Layer 4 of a small transformer language model trained on English Wikipedia (9 layers, counted from 0, width 128).
A neuron's activation on a vector x is GELU(weights . x), where the dot is the dot product.
The model reads these tokens: "ian" " version" ")," " as" " well" " her" " " "s" "ist" "er" "," " Jan" "e" " (" "C" "or" "in" "ne" " March"

The vector x that enters this layer's MLP at each token. A number n stands for n times 0.035.
0 "ian": -6 -13 -30 -19 -24 -46 -33 -3 0 -6 1 17 -12 8 -4 -34 -5 -49 9 24 13 -32 -13 -15 28 -8 18 15 -3 3 -20 4 -15 -20 1 7 -21 -2 30 -31 -1 -29 24 -10 -6 -5 4 22 17 -31 21 -4 18 -10 24 52 -30 36 -2 3 10 0 4 48 20 -13 -10 3 42 -24 12 -24 -23 36 -55 -5 27 18 82 4 35 25 -1 -20 8 -1 -28 -9 55 -25 -10 -7 -13 26 -4 45 -4 -13 -15 18 -5 10 9 -1 55 0 -16 -8 -3 8 -89 17 20 -48 -28 -17 53 -10 -2 17 14 11 32 -22 -11 -24 14 -26
1 " version": -24 -10 -27 -38 -32 -38 -31 -10 15 -27 22 28 -19 -13 17 -43 -25 -62 -8 7 18 -29 -21 7 9 -14 5 3 -21 4 -15 36 13 0 -14 -23 17 7 35 -20 -7 -39 35 -21 -10 -13 0 10 25 -13 -2 -1 48 0 29 53 -54 48 9 20 -9 -40 -23 35 9 -17 23 12 11 -28 9 -32 -17 49 -50 8 30 19 73 1 47 7 4 2 39 0 -20 -32 21 -19 -13 25 -5 10 2 23 2 1 -9 -3 -19 10 16 16 47 18 -5 -35 0 11 -42 2 20 -25 -13 -39 62 1 11 32 3 25 21 -14 0 -23 -23 -30
2 "),": -6 -8 -25 -30 -1 -54 -44 3 -1 -9 14 -1 -5 12 -17 -43 -3 -40 21 7 11 -17 -5 -22 25 -15 15 12 2 19 -19 10 -24 -32 9 14 -9 -5 34 -27 -1 -26 27 -16 -13 6 12 27 21 -27 22 -10 19 -18 19 39 -35 42 9 5 11 -5 3 45 17 -30 0 3 35 -18 23 -21 -15 39 -54 2 27 17 88 8 28 26 -10 -21 1 -8 -38 -13 37 -34 -21 -6 -8 21 0 49 -10 -7 -17 17 -5 -5 2 -2 45 10 -15 -5 -3 10 -77 13 31 -54 -25 -22 53 -15 2 17 7 26 32 -14 -28 -18 0 -20
3 " as": -11 6 -12 -12 -14 -23 -28 4 18 -11 5 5 -20 -13 -11 -35 -8 -38 26 -12 14 -16 -21 -7 58 -33 15 3 7 25 -22 2 7 -29 1 3 9 -8 24 2 -22 -17 22 3 -15 -14 3 21 38 -19 -5 -10 20 -37 21 24 -51 37 21 26 -6 -32 14 57 -1 -3 2 31 21 -28 35 -22 -15 37 -60 8 30 4 87 6 26 10 -3 -9 21 -10 -27 4 31 -22 -8 12 -6 11 -19 28 -12 -9 -9 17 -9 -15 -6 -1 40 11 -19 0 -24 -16 -76 7 36 -49 -23 -24 83 -1 0 16 -3 40 23 -9 -11 -32 -8 -30
4 " well": -10 1 -56 -5 -23 -13 -26 -23 2 -2 16 15 -17 -10 -14 -24 3 -21 27 14 -1 -36 -12 18 32 -23 -12 -7 -12 27 1 17 -40 -17 -57 -7 8 -2 33 -5 -41 -67 19 -13 -23 -18 13 36 41 -17 14 -14 39 3 24 31 -48 25 7 24 2 15 2 18 24 -16 19 8 -4 -11 10 -53 -15 38 -40 7 45 28 61 9 22 26 -22 8 51 11 -36 -21 -6 -17 1 34 -31 2 -18 3 7 10 -17 14 0 -2 -23 2 51 20 -11 -12 -22 4 -47 -8 36 -48 -11 0 60 27 28 27 -31 38 28 -30 24 -30 -34 -26
5 " her": 4 0 -49 -24 -12 -15 -42 3 1 35 28 46 -16 -18 -22 -40 -20 -30 25 0 10 -40 -10 -16 51 -32 22 -7 6 36 -10 19 7 -43 -42 -9 -17 13 -18 16 -8 -23 0 1 -21 -19 -4 20 18 5 34 -8 23 13 1 69 -59 12 13 24 35 10 0 36 11 -24 12 -1 22 -16 21 -23 -34 27 -33 -3 29 22 64 -3 9 19 5 1 35 -10 -46 -33 18 -30 -24 9 -3 5 -28 29 0 24 -11 2 -33 -6 10 -17 -7 6 -2 -32 -10 -5 -75 31 14 -45 -30 -22 58 16 -5 19 16 45 -1 -13 9 17 0 -20
6 " ": -14 -4 -17 -27 -18 -26 -15 13 6 14 18 15 -41 2 -1 -53 -6 -27 26 5 20 -22 -12 4 25 -5 27 -12 -20 -3 -25 -7 23 -25 6 -22 3 1 12 -5 -15 -30 34 -3 -27 -2 16 41 16 -27 38 -7 39 -50 33 39 -63 9 27 14 6 0 -9 54 40 -17 7 4 28 -13 17 -9 -28 47 -70 9 22 10 50 2 21 31 15 -15 34 2 -46 -31 21 -15 1 9 -10 5 -13 6 2 -5 -14 -18 -15 8 0 -3 40 0 -16 -43 9 1 -63 6 26 -40 -15 -20 85 11 -34 -12 6 61 40 -38 -11 0 8 -17
7 "s": -25 9 -9 -22 9 -20 -35 -6 -7 8 -14 12 -17 -6 -3 -51 7 -46 25 10 39 -49 -30 20 48 7 32 -29 -44 21 -17 -10 10 -30 -19 -35 -5 11 21 -8 14 -13 0 -6 -52 -8 -2 46 19 -15 27 2 27 -33 41 32 -49 27 14 13 -5 -18 18 25 12 -5 5 38 21 5 -4 -33 -29 40 -56 21 21 -2 43 35 18 44 38 -3 41 -3 -44 8 -8 -15 3 5 9 -28 -28 7 -16 -17 -47 -7 -27 7 10 25 44 8 7 -37 21 1 -56 5 35 -15 13 -14 79 6 -16 9 -4 26 -11 -19 1 -20 -2 -17
8 "ist": -10 -14 -25 7 0 -21 -11 -5 -10 5 4 4 -35 19 20 -44 12 -27 18 55 -6 -63 -2 22 -9 -20 3 -15 -5 12 -38 18 -20 -21 -72 -1 -26 27 4 -12 -5 -25 8 16 -15 -53 -26 26 52 5 1 -19 17 -14 7 28 -54 39 -9 8 0 -8 14 62 -17 4 -4 35 -10 -3 3 -4 -6 31 -49 -26 34 22 46 14 20 18 8 14 54 3 -41 -9 3 -8 3 42 8 -9 -12 3 -14 -2 -61 7 15 6 7 -2 6 -18 1 -6 19 21 -21 -14 64 -3 17 -29 95 5 -18 21 -17 41 3 -22 -17 -21 -12 -21
9 "er": -8 -17 -40 -19 -17 -30 2 1 -30 -22 14 29 -27 5 27 -23 -15 -35 20 9 10 -48 -1 17 -3 -26 3 9 3 21 -8 11 38 9 -20 -23 14 33 3 -5 -9 -44 -12 24 18 -18 -42 6 33 -1 21 -20 33 20 36 28 -24 23 2 -17 -13 -3 8 24 -9 18 -16 -6 -17 -12 -9 -12 -8 36 -59 -59 34 31 61 -15 18 6 12 32 78 23 -44 -40 17 0 10 41 5 4 -30 36 -9 -19 -37 12 13 -17 -8 -7 48 12 -12 -44 -9 -8 -48 -18 44 -39 -36 -24 58 -20 -16 42 2 26 5 -11 21 -12 10 -7
10 ",": 2 -18 -47 -38 3 -39 -38 17 -3 -15 32 4 -8 -3 -11 -47 -13 -42 29 -2 21 -32 -5 16 16 -26 7 -3 8 43 -5 16 15 -22 11 -21 -3 -7 -7 -34 -20 -15 31 -11 -10 2 -8 32 10 -25 38 -24 19 -16 38 28 -56 38 33 11 -3 1 -2 49 0 -12 5 -5 18 -16 32 -15 -30 34 -71 -16 24 18 92 4 26 22 7 0 30 -6 -36 -45 6 -17 -13 0 -3 9 -2 36 -12 -9 -23 2 -2 -13 8 -2 37 9 -9 -27 3 14 -47 0 44 -34 -14 -11 56 2 -7 4 8 41 24 -3 -14 -11 9 -40
11 " Jan": 13 -6 -39 -22 -13 -12 -24 6 6 22 20 -2 19 -9 6 -34 -4 -61 35 7 27 -43 -13 4 4 -37 14 -16 -14 -1 -34 8 5 16 -52 -24 8 -15 5 -1 -35 -31 33 -2 5 -8 0 33 6 -6 25 -40 28 -24 55 31 -61 22 20 25 0 14 -43 32 13 -3 -9 11 25 -22 24 -24 -37 61 -72 -4 19 30 39 16 16 16 0 4 30 4 -27 0 8 -18 -20 -21 16 2 0 27 3 8 -12 10 -1 4 46 -25 17 6 2 -25 -5 -21 -64 38 53 -33 -19 -25 62 33 -22 19 19 34 8 -23 -17 -18 -33 -3
12 "e": -15 1 -47 -7 3 -21 -41 9 28 -30 31 34 -6 -27 -1 -8 -23 -60 35 -5 9 -20 -8 35 13 -7 2 20 -23 -7 -16 -4 28 0 -10 -84 -4 -2 22 -9 -17 -11 39 -15 -17 -1 18 80 16 -21 19 -38 48 5 58 32 -52 4 18 24 -13 28 -46 18 18 29 -10 -7 27 -23 -26 11 -25 49 -31 -8 18 1 42 34 -9 2 -9 5 46 -2 -38 0 8 8 3 -1 5 -21 -11 -14 11 24 -42 -12 36 -6 16 -5 36 0 -23 -6 -10 -13 -81 34 29 -34 28 -23 4 25 -20 27 -6 14 -10 -28 -17 -19 -6 12
13 " (": -32 -18 -30 -7 7 -44 -28 10 25 8 29 12 -24 -1 -17 -49 -34 -54 23 -3 26 -24 2 13 27 -18 25 -3 -12 20 -18 9 33 -35 4 -30 7 -3 2 1 16 -28 57 -35 -9 -19 12 60 37 -42 33 -12 41 -32 37 23 -23 25 43 7 17 4 -42 70 15 -9 -22 -13 23 -27 22 -24 -41 71 -53 -6 17 3 63 11 7 -17 -14 -24 29 14 -43 -25 -5 -9 -9 20 9 0 -14 7 3 0 -18 -5 0 -3 -12 0 43 19 2 -35 4 3 -41 8 26 -38 -2 -16 46 2 -8 21 17 18 -1 -10 -10 -9 -10 -18
14 "C": -37 0 -12 -20 -21 -16 -29 20 30 10 -18 9 -16 14 9 -39 15 -61 55 11 45 -38 -4 25 13 -15 23 -25 -13 33 -12 4 30 -19 -19 -27 4 2 6 4 -14 -40 20 -23 -17 -30 -22 21 33 -21 15 -23 16 -51 31 46 -35 33 29 1 32 -21 -27 54 13 -27 -11 31 39 -16 22 -60 -42 61 -39 6 25 1 39 14 -25 1 15 -4 55 -13 -37 -3 15 -1 -10 5 3 -14 -3 14 -16 -21 -25 -4 -6 -5 25 8 21 21 -3 -39 25 -7 -21 14 48 -1 -19 -37 49 -13 0 -10 20 17 11 -34 -3 -12 1 2
15 "or": 4 20 -12 -2 -16 -12 -1 -9 -6 29 53 -8 -14 4 33 -40 -26 -42 10 -3 19 -64 24 27 -46 8 39 32 -22 -3 -16 9 12 -9 -42 -44 -2 7 12 4 -47 -8 2 13 -32 -39 -15 20 49 10 13 -32 7 -30 30 43 -61 23 5 -21 9 1 5 52 -3 -14 23 43 -2 -9 21 -38 1 16 -19 -24 12 -12 52 7 -10 16 3 7 10 -11 21 -21 15 24 -6 5 14 5 -31 23 -19 12 -8 31 -2 -7 24 -14 35 -5 -9 -27 -38 -47 -20 0 66 10 -1 -50 68 -8 -11 -14 -15 32 10 -36 31 -34 18 -14
16 "in": 11 -1 -64 -37 11 -2 46 27 -17 -3 52 -4 -7 17 13 -6 -28 -46 8 -28 27 -26 21 10 -6 -5 6 40 -12 -12 2 -7 11 -10 -62 -38 21 15 8 -52 -14 1 6 14 22 -29 -16 53 17 -37 14 -10 12 -11 36 70 -72 20 -8 5 4 32 -22 19 -23 1 -4 -21 -16 -9 -8 -12 30 32 -17 -39 33 20 15 -11 6 -8 0 8 30 -11 -13 -33 28 12 -25 2 -6 14 -53 4 20 6 9 6 18 1 -7 -23 74 -14 18 -30 1 -26 -59 -13 29 7 3 -28 72 30 -11 21 -7 30 16 -44 30 -9 -4 -32
17 "ne": -21 7 -35 -20 -13 -17 14 8 15 -20 23 26 -11 8 -15 10 -25 -19 -9 -37 40 -31 -1 16 18 -24 -10 -14 1 5 -31 12 48 5 13 -54 0 -7 -15 -23 -16 -46 15 -25 25 -2 -2 54 22 -10 2 -23 10 7 13 28 -45 3 13 19 30 2 -41 -5 -6 2 -19 2 20 19 -10 -26 -45 37 -38 3 34 21 61 30 -1 -50 -3 8 32 -3 -72 -29 6 -12 -6 20 13 5 -40 -14 17 6 4 12 26 0 16 2 63 38 -2 -29 34 7 -90 8 24 -19 11 -26 49 71 -4 18 -21 7 -7 -2 -32 -9 -4 8
18 " March": -19 -27 -46 -49 -17 -21 -40 12 45 12 33 -7 -1 -20 34 -25 -22 -44 11 -11 37 -44 -13 18 7 -46 17 2 0 -2 -30 24 18 24 -26 -49 -1 -2 10 2 9 -22 40 -10 14 -31 13 39 20 -26 0 -31 31 4 10 50 -34 18 44 27 21 10 -32 -2 -14 -15 24 4 5 -22 6 -36 -48 58 -21 -5 2 19 42 25 7 -8 5 14 32 0 -32 -34 -7 -20 -9 -10 19 -11 -15 17 -15 -9 14 4 3 21 18 -11 79 15 -12 -39 7 3 -45 28 20 -15 0 -27 60 -1 -51 13 13 34 36 0 -10 -4 -19 -12

Each question shows the input weights of one neuron of the MLP. A number n stands for n times 0.0099.

n182: 2 0 9 -23 -5 -12 -5 -21 3 -37 40 8 -23 40 -11 11 -23 -9 -21 17 8 2 -7 9 26 9 12 15 -20 18 17 11 -26 18 27 15 -12 14 -6 0 55 -18 -17 -30 -1 0 13 -35 -16 10 1 -10 -14 7 -8 26 3 -24 2 5 -24 -20 -8 14 -16 -2 11 -1 -30 -11 -52 -8 43 27 -7 -9 36 12 17 11 6 -17 20 -18 -10 -5 14 -4 17 -11 11 -14 -43 24 36 32 -22 -11 -13 -17 8 44 -12 19 14 6 -22 -14 32 49 18 6 -25 -19 4 1 -31 -28 29 15 0 -10 7 3 -1 -14 0 3
On which three tokens does it fire most, strongest first? 1 " version", 0 "ian", 2 "),"

n459: 28 18 30 8 -26 -18 -9 -11 -12 2 -1 14 24 12 27 5 2 -7 -6 -24 0 10 -17 6 27 -22 3 12 20 16 -30 9 11 10 20 19 4 -25 -32 14 19 9 -5 14 16 -5 12 -3 -30 19 -15 24 3 -11 14 1 -35 1 31 4 -9 8 -16 -10 3 -19 -8 -30 -10 1 0 23 -4 -10 -27 -3 19 6 -6 -2 -41 14 -29 0 -13 -16 16 2 5 -21 30 -12 -13 -38 12 5 -2 11 -11 -32 20 6 -13 -22 9 0 -19 16 -2 1 -5 3 -12 12 16 7 26 -10 20 -7 11 -11 -4 -16 -15 -8 23 -8
It fires most on token 3 " as"

n192: 19 18 -29 -2 -21 13 -15 28 21 -1 -24 5 11 -3 4 -1 26 7 -4 -30 12 25 5 -7 17 3 -24 -21 -1 -36 37 18 -13 28 6 22 -11 -13 -19 -22 15 1 4 9 2 15 -24 8 -19 20 -5 0 36 -10 28 7 0 16 18 15 -4 -13 -5 25 9 15 -3 -7 0 -10 23 -9 -7 3 20 20 16 -5 -21 -1 4 -14 -13 -3 7 18 -6 12 19 -7 -18 -44 7 -9 -11 -10 -1 10 7 -5 -2 -12 -18 -11 -7 -13 -29 13 -22 23 36 -25 -13 -33 -4 -17 10 -23 1 14 7 -9 10 -38 -30 17 -1 5
It fires most on token 11 " Jan"

n317: 8 -4 16 -24 1 -36 24 -3 -21 -2 4 -20 4 -23 16 -1 -20 5 -2 5 20 -20 6 -17 13 -7 -3 18 9 4 7 -29 4 -39 -36 1 -5 -7 24 -55 36 28 -7 2 -25 46 -56 -2 -27 54 31 21 -4 24 -8 15 12 10 0 3 -25 11 16 23 -13 -12 -5 -25 -12 46 -27 -10 22 54 16 28 3 -23 1 25 -27 -23 -22 28 -25 -1 2 0 -23 -3 -9 -32 -5 -8 -5 41 -25 36 -13 3 -40 4 -1 9 -26 -2 17 -18 21 -20 25 -5 31 45 23 -11 -25 -2 0 14 13 -1 40 1 -23 0 32 -30
It fires most on token 16 "in"

n451: -15 11 -2 -1 35 9 -19 0 -18 -13 -1 25 0 10 13 25 -28 13 16 -26 -6 -3 -26 -13 -5 3 2 8 -26 45 14 -18 -4 -6 16 15 21 -55 -21 12 -11 9 -11 12 3 -28 -11 0 7 11 -23 44 -25 -3 0 -1 0 -33 25 32 24 11 28 28 -16 -28 18 -24 -2 -3 22 -34 30 22 43 -5 9 4 -32 13 8 -13 -8 19 1 19 -33 21 -22 -14 11 12 -40 30 8 -1 -22 -8 -9 13 -34 -5 35 6 -57 -2 24 -1 -10 5 -17 37 15 23 9 14 -10 19 5 0 55 -8 16 -5 -12 -7 -32 -31
It fires most on token 5 " her"

n41: 21 -25 0 6 -4 3 4 -10 5 1 16 13 27 13 -20 -8 9 -10 6 -40 13 1 -12 -2 6 2 -12 -2 20 7 19 8 -11 4 -28 2 -7 -8 -11 -8 19 33 24 14 47 12 -22 -16 8 -2 0 -16 10 -17 -2 23 -19 43 1 0 10 -7 10 -26 -17 12 -7 -14 23 -24 22 -18 -5 -7 32 22 5 -14 11 9 4 -8 -42 10 -4 12 -25 11 1 -4 -3 6 9 -17 11 -10 -6 -19 4 -1 -27 23 -5 -7 -5 0 56 -2 -26 3 1 17 -5 -13 -37 -4 -27 -2 -2 13 -10 -23 22 -13 10 15 1 3
It fires most on token 5 " her"

n283: 1 5 9 27 13 33 -19 6 -41 -30 8 -14 -1 -22 36 -2 20 -4 -22 -3 -5 -18 40 -20 0 -4 8 -24 1 10 -7 -6 -8 15 -17 -3 -21 -24 10 -11 -3 -13 39 -39 -9 -11 23 43 25 -20 7 -21 30 20 -7 -49 32 -44 -24 0 -23 8 27 18 21 46 25 -29 -8 -21 49 22 -16 -67 12 34 63 0 -2 7 -31 0 1 10 5 1 -8 -31 4 34 -38 49 -26 8 -39 40 18 38 -1 26 -14 40 -18 -16 -1 7 4 21 14 10 18 -56 11 -8 -16 9 -6 -10 -2 6 -8 -6 -8 -2 0 14 6 16
On which token does it fire most, and how strongly? 4 " well", at about 1.9

n480: 9 0 -4 7 27 -20 -5 35 -1 12 5 -27 15 -9 -34 22 14 9 40 12 15 -32 -4 -12 -4 -19 -18 -55 -37 2 -7 -53 6 5 10 21 11 10 27 -14 31 -10 3 -46 1 31 1 -16 6 9 -5 -13 17 10 1 -30 1 -7 2 24 -13 -3 20 -1 -45 -2 0 -15 30 6 -16 20 22 -27 -17 -2 42 -14 -21 -9 1 -15 5 13 4 -9 -1 31 1 -6 -32 -26 28 -27 -4 18 16 -1 -1 29 39 19 -37 44 7 -11 -16 16 30 34 -12 36 -18 -19 26 -22 13 17 -15 -31 24 -16 -13 -17 14 25 -16 5
It fires most on token 7 "s"

n88: 16 40 21 0 -36 10 2 -14 -14 -6 -12 2 20 -40 -18 1 21 25 -25 6 26 5 -13 -11 -17 35 10 5 -27 15 28 6 11 23 1 -4 -4 16 -31 -10 -30 15 18 -25 -18 25 -43 -1 -22 -7 6 12 -28 15 -18 12 26 -5 -3 18 12 -46 3 30 -15 -12 26 0 -2 1 -11 6 -12 -13 -33 6 15 7 0 -40 0 15 -8 -33 12 10 -7 5 3 -27 -4 -19 -12 32 7 2 4 5 18 -34 -37 26 19 -10 -2 -5 5 -18 -13 4 -7 -12 -7 40 -13 10 26 -5 18 -36 -9 19 17 -37 -24 19 20 14
It fires most on token 6 " "

n7: 17 -18 -12 41 2 5 -65 -7 -24 -31 -36 -7 14 13 -13 -4 44 10 29 32 -13 6 -20 -18 -16 -16 51 -15 -11 -46 -5 17 1 -21 33 41 23 -6 7 40 6 -22 -11 -12 -8 14 -13 9 13 3 -10 30 -7 -13 3 -7 2 2 33 38 -2 -19 13 18 -3 -23 -3 9 -12 8 -5 -33 15 8 -9 9 -44 2 -5 27 7 20 -32 38 6 -6 -9 -13 40 8 12 0 -39 11 18 -26 -3 10 8 24 -13 -11 -19 -19 -34 -45 -11 0 -31 3 -10 -5 6 14 11 13 -17 9 13 14 -15 4 8 42 -1 12 -12 -2
On which two tokens does it fire most, strongest first? 3 " as", 4 " well"

n308: -26 -44 18 -6 6 -5 -18 28 2 -23 28 -2 -10 -20 5 3 29 3 6 11 -13 -8 6 -3 -13 21 6 8 10 -13 0 5 1 2 7 33 23 1 -27 17 -45 -4 -27 -7 -24 16 32 -17 19 7 1 -7 -3 13 26 -30 14 -5 33 7 0 -30 -26 6 -3 -6 12 18 50 -9 -11 -13 15 0 8 8 6 -14 8 15 -4 7 6 -52 12 -21 2 5 14 -12 -12 -17 -10 -9 11 14 3 -20 15 -11 -31 25 3 -11 -6 -17 -5 0 20 -3 -3 3 21 20 5 -4 -23 16 15 -22 25 5 -25 11 -13 3 14 11
It fires most on token 14 "C"

n37: 37 -6 -18 -5 38 -1 5 -16 3 11 -2 -11 20 19 35 -20 -29 8 13 -12 -18 15 9 10 -2 14 -31 24 8 -16 13 7 -18 18 25 13 -12 20 -39 -25 22 -8 -40 -23 36 26 3 -28 24 21 16 -24 -54 -22 8 3 0 -19 17 -12 -8 -38 42 -29 11 -44 27 -8 12 -6 -32 -27 20 22 -34 9 -39 9 -12 -5 -42 23 13 30 30 25 -16 5 -32 16 20 11 0 4 -27 4 -7 -7 17 1 0 -12 44 -10 11 16 -22 29 -11 15 -26 -7 19 -5 -41 31 5 -1 10 -17 -9 13 1 23 -1 -4 -10 25
It fires most on token 9 "er"

n507: -2 -24 6 0 8 -29 -31 21 -1 -28 -9 -16 9 17 -11 -12 -52 7 -3 1 0 8 -7 22 -8 14 -34 -10 -39 -18 -29 -12 24 5 21 16 10 9 -7 -25 -1 19 41 -10 -18 -1 9 -31 -6 12 -32 -8 -16 4 -23 11 8 24 10 9 12 34 -4 0 11 13 -25 1 35 -28 -43 -29 26 1 17 6 5 14 -7 20 -10 -20 -12 -16 43 10 22 -12 -6 -4 21 24 -5 -26 -12 -15 18 -17 17 -24 9 22 -29 14 -9 -26 30 36 -5 29 16 5 -42 -15 -23 -18 13 31 -20 13 9 -15 4 -15 -27 -4 -12 -22
It fires most on token 13 " ("

n188: -23 24 25 39 -36 -58 -5 -24 1 -18 49 8 15 -16 -5 20 36 12 3 -38 -27 -14 14 9 -16 -2 -50 11 -27 7 9 6 11 -14 13 6 16 28 46 -5 25 21 12 22 7 8 -9 -25 -34 21 -11 40 9 24 11 -25 -17 36 25 -7 -4 24 -17 9 -49 -18 -1 -1 17 13 -13 -11 7 12 26 -13 -9 -32 -23 -14 34 -17 -16 5 -25 5 16 2 -8 -17 5 -7 -30 -17 13 32 21 -21 5 -30 1 23 8 -10 -19 8 37 23 -18 -1 -45 -19 -2 -19 -17 -30 -12 5 -10 19 -2 17 21 -29 38 -4 -2 -9
On which two tokens does it fire most, strongest first? 1 " version", 16 "in"

n50: 6 2 17 16 -22 16 -15 -11 19 15 -1 0 -1 -9 15 11 3 -31 4 -2 10 14 -7 -26 3 -28 -21 -9 0 -2 -4 6 4 -13 7 12 -5 -25 -37 13 4 24 -10 -19 2 -15 18 -15 23 -7 -1 5 31 3 10 -13 30 19 14 -13 20 -28 7 0 -20 15 -43 -19 4 13 11 -7 21 0 17 -13 -1 15 2 2 -8 2 -29 3 29 13 -14 8 8 -29 -1 -36 5 -31 6 6 -26 8 -13 4 7 39 -7 -13 -19 17 -9 0 -4 -9 -1 8 15 6 6 -14 -14 -13 27 8 11 -6 -2 -14 -21 13 -15 24
On which three tokens does it fire most, strongest first? 14 "C", 13 " (", 11 " Jan"

n185: -17 14 14 -6 -23 -18 -27 13 -37 -21 -18 7 -41 25 22 29 -38 16 -5 -24 -29 29 3 -16 41 -2 -36 50 15 -10 -30 1 -22 -34 -34 -6 26 28 8 19 -1 11 20 19 -9 15 36 0 11 -9 15 9 -10 9 7 1 7 11 -2 46 12 2 18 -15 8 -14 -5 14 -15 40 -18 -39 -26 2 -16 -5 -12 -23 5 -31 -25 14 61 -9 0 -9 33 -11 -15 27 54 -15 4 4 1 1 -10 23 6 1 11 31 -20 8 -4 -15 6 51 12 -15 26 -22 9 5 17 -23 -6 -1 16 11 -54 0 -7 9 22 -11 -4 -40
It fires most on token 4 " well"

n175: 23 -14 -21 1 29 -25 11 9 4 24 -12 45 14 30 -40 40 -39 10 1 -5 -12 -28 -6 10 -22 -11 6 12 6 -20 32 10 -31 -5 28 37 13 -21 23 -9 10 3 -41 13 -22 -1 -10 22 2 20 -13 -28 -18 -7 -18 42 -1 -5 -26 -18 -33 3 -3 3 12 -15 13 -6 14 9 -13 -3 -15 2 -2 -15 -34 -11 -13 -5 -4 -22 8 -34 -14 -3 17 -13 -1 5 15 41 -25 46 11 32 -16 -29 26 -12 -4 16 21 17 -25 9 -13 22 -27 17 -15 41 29 -27 5 -16 -11 5 -2 13 -7 9 9 -5 23 22 -7 -2
It fires most on token 0 "ian"

n290: -7 6 30 -24 -23 7 -16 32 7 -35 -15 -4 -7 23 15 -17 22 31 -2 3 50 -1 -12 -21 17 13 18 -1 11 3 -3 27 1 8 22 -1 -21 -1 2 12 -4 2 -14 -35 12 21 -19 -34 -4 41 -4 1 -52 3 -14 3 -6 13 -37 -30 -1 0 -22 17 -13 14 23 10 3 -17 29 -1 -30 -6 -3 36 -9 -12 16 16 -22 -15 -13 -23 -12 -25 -6 -17 25 3 -22 5 39 28 -24 -1 25 -1 7 -1 -1 -28 4 21 22 -3 7 28 23 27 24 -3 -11 -2 -31 24 -15 8 -8 21 27 13 -13 24 -5 0 19 -9
On which three tokens does it fire most, strongest first? 17 "ne", 14 "C", 2 "),"

n350: -2 21 29 2 4 25 -23 -9 -1 -44 -20 -12 11 -22 13 1 18 33 40 7 29 -41 45 21 5 -38 5 23 -2 -24 -3 5 -13 -12 14 25 -2 -3 13 33 -26 -7 3 -51 -13 -5 6 7 7 -14 4 -11 -7 0 -6 -15 6 -11 12 13 -38 -2 16 7 -3 -10 22 -1 36 6 -44 34 12 10 -23 -18 15 -15 9 11 -7 -8 -19 32 -9 -8 25 57 -2 13 6 -21 -19 -49 55 -12 -16 5 -50 -53 24 17 20 -10 -19 18 14 -20 -8 35 2 21 0 -9 -46 -23 -19 -13 32 -6 8 -12 11 7 28 -11 -18 -2
On which token does it fire most, and how strongly? 12 "e", at about 1.6

n393: 10 -3 14 4 12 -14 6 -3 7 -20 -16 31 -9 -18 11 -7 19 32 22 16 -1 4 -1 1 42 7 -3 1 -18 19 27 15 14 -17 0 -2 -8 -18 9 31 21 9 -8 10 6 23 28 -8 -5 6 -13 -10 -28 8 -20 16 8 -38 34 20 -7 7 5 9 1 -9 -29 8 -19 -11 -24 -7 4 -3 -36 7 5 -22 13 -4 -20 -6 -27 -37 20 -27 -6 29 16 -4 15 -37 -8 2 32 0 -3 50 30 -16 5 -25 -25 -49 -33 -16 -13 -20 -18 5 3 26 24 23 -7 3 -14 -12 0 25 -22 48 -24 -1 -13 -26 -1 -7
On which two tokens does it fire most, strongest first? 5 " her", 3 " as"

n147: -57 -8 19 -9 4 -4 15 -5 -1 2 -29 -3 9 37 -13 6 -16 4 -26 7 -18 -9 -12 -1 -20 6 14 21 42 -46 -42 -42 24 20 25 10 13 -13 -19 2 15 30 -10 14 -14 23 9 -21 35 37 22 -27 23 8 -18 -7 -40 2 1 -21 -18 -23 -26 10 0 24 6 4 20 34 23 17 6 -11 -6 -15 -3 7 -7 -21 35 -10 4 34 -9 42 -4 13 -2 30 -28 28 17 27 -27 -3 -17 -3 0 -11 -2 9 -17 4 5 14 17 -6 -17 11 10 33 -8 -23 -14 -2 16 -6 -17 -2 0 -27 16 -1 -2 -44 -7 6
It fires most on token 9 "er"

n142: 1 -22 11 -4 -5 7 14 19 11 -22 -9 -10 34 5 21 4 -46 30 26 -17 -43 -17 5 -25 -3 -5 -17 -24 -1 6 -45 21 2 -26 23 17 -2 6 -3 20 6 27 29 18 18 -6 4 25 4 28 -23 48 6 -13 -26 46 0 4 22 2 24 26 -16 -3 -34 22 -21 17 22 29 19 4 -10 -5 14 -26 3 -15 -22 -1 26 -11 37 38 -1 -23 -1 -28 11 -14 12 -40 17 16 -8 -49 -11 -20 31 11 -5 5 -65 -17 11 -33 23 7 -18 3 5 1 45 -14 34 22 -8 -11 -35 13 -10 -14 -28 -27 7 9 -31 -39
On which token does it fire most, and how strongly? 16 "in", at about 1.8

n439: -18 38 2 11 10 18 18 9 -5 -8 -8 -2 -15 0 7 -2 62 -13 11 7 1 19 44 33 -2 10 35 4 4 -14 -38 2 -37 -16 20 -30 11 -24 -25 24 53 34 32 -16 -35 -1 22 -2 -26 3 -5 -1 11 9 -18 -30 29 -20 -30 -15 8 27 -35 1 -9 -11 7 18 22 -42 10 -12 18 -7 1 -19 -1 -7 1 31 24 7 1 14 -25 1 -62 -30 19 -10 48 -26 -8 27 -14 -10 -25 -7 34 -19 -8 14 6 2 -25 12 -21 21 19 -16 19 -30 -14 7 9 -14 28 -24 -5 -15 -17 24 -22 -1 -20 12 -15 -30
It fires most on token 6 " "

n247: 37 3 -8 5 0 14 -5 8 11 11 -25 -11 -20 -19 -1 -30 26 17 -9 -7 -9 -10 10 -28 -5 14 1 8 -48 1 18 20 10 14 -1 -10 -4 10 25 9 -11 3 -6 -21 -8 10 -20 -12 -38 8 -5 4 17 -30 15 -17 2 29 22 -31 2 -11 4 -10 5 3 46 7 -26 -4 32 15 -36 -3 9 8 -18 16 10 -17 9 5 15 -30 11 -29 5 -19 5 -28 4 -1 3 24 32 1 0 21 -2 -4 7 -5 14 20 3 -20 -16 20 -6 4 -1 0 -39 -7 -7 24 -6 -21 11 16 0 -18 8 -16 -4 -19 -17 25
On which two tokens does it fire most, strongest first? 1 " version", 2 "),"

n200: 18 -47 -16 20 -27 -17 -16 -25 -1 -7 4 -6 20 -38 12 43 -1 31 12 8 -12 -5 -21 -2 11 2 -8 2 43 4 -17 16 1 -15 3 -3 -9 -13 -21 10 -12 -5 12 -18 -8 8 -6 -39 19 -5 -5 -1 -31 -16 -13 -27 9 -26 7 43 -17 46 31 -13 2 52 -9 11 40 48 -48 -30 -13 16 -25 14 8 -3 2 -6 10 -8 -10 6 -14 -3 -5 16 -18 -4 -9 -15 26 -1 -8 -5 30 11 35 -7 14 8 -6 28 5 28 -13 -15 -28 7 -17 -20 -3 10 -20 5 4 32 -17 -20 -30 46 -2 6 -35 0 -8 25
On which token does it fire most, and how strongly? 17 "ne", at about 3.2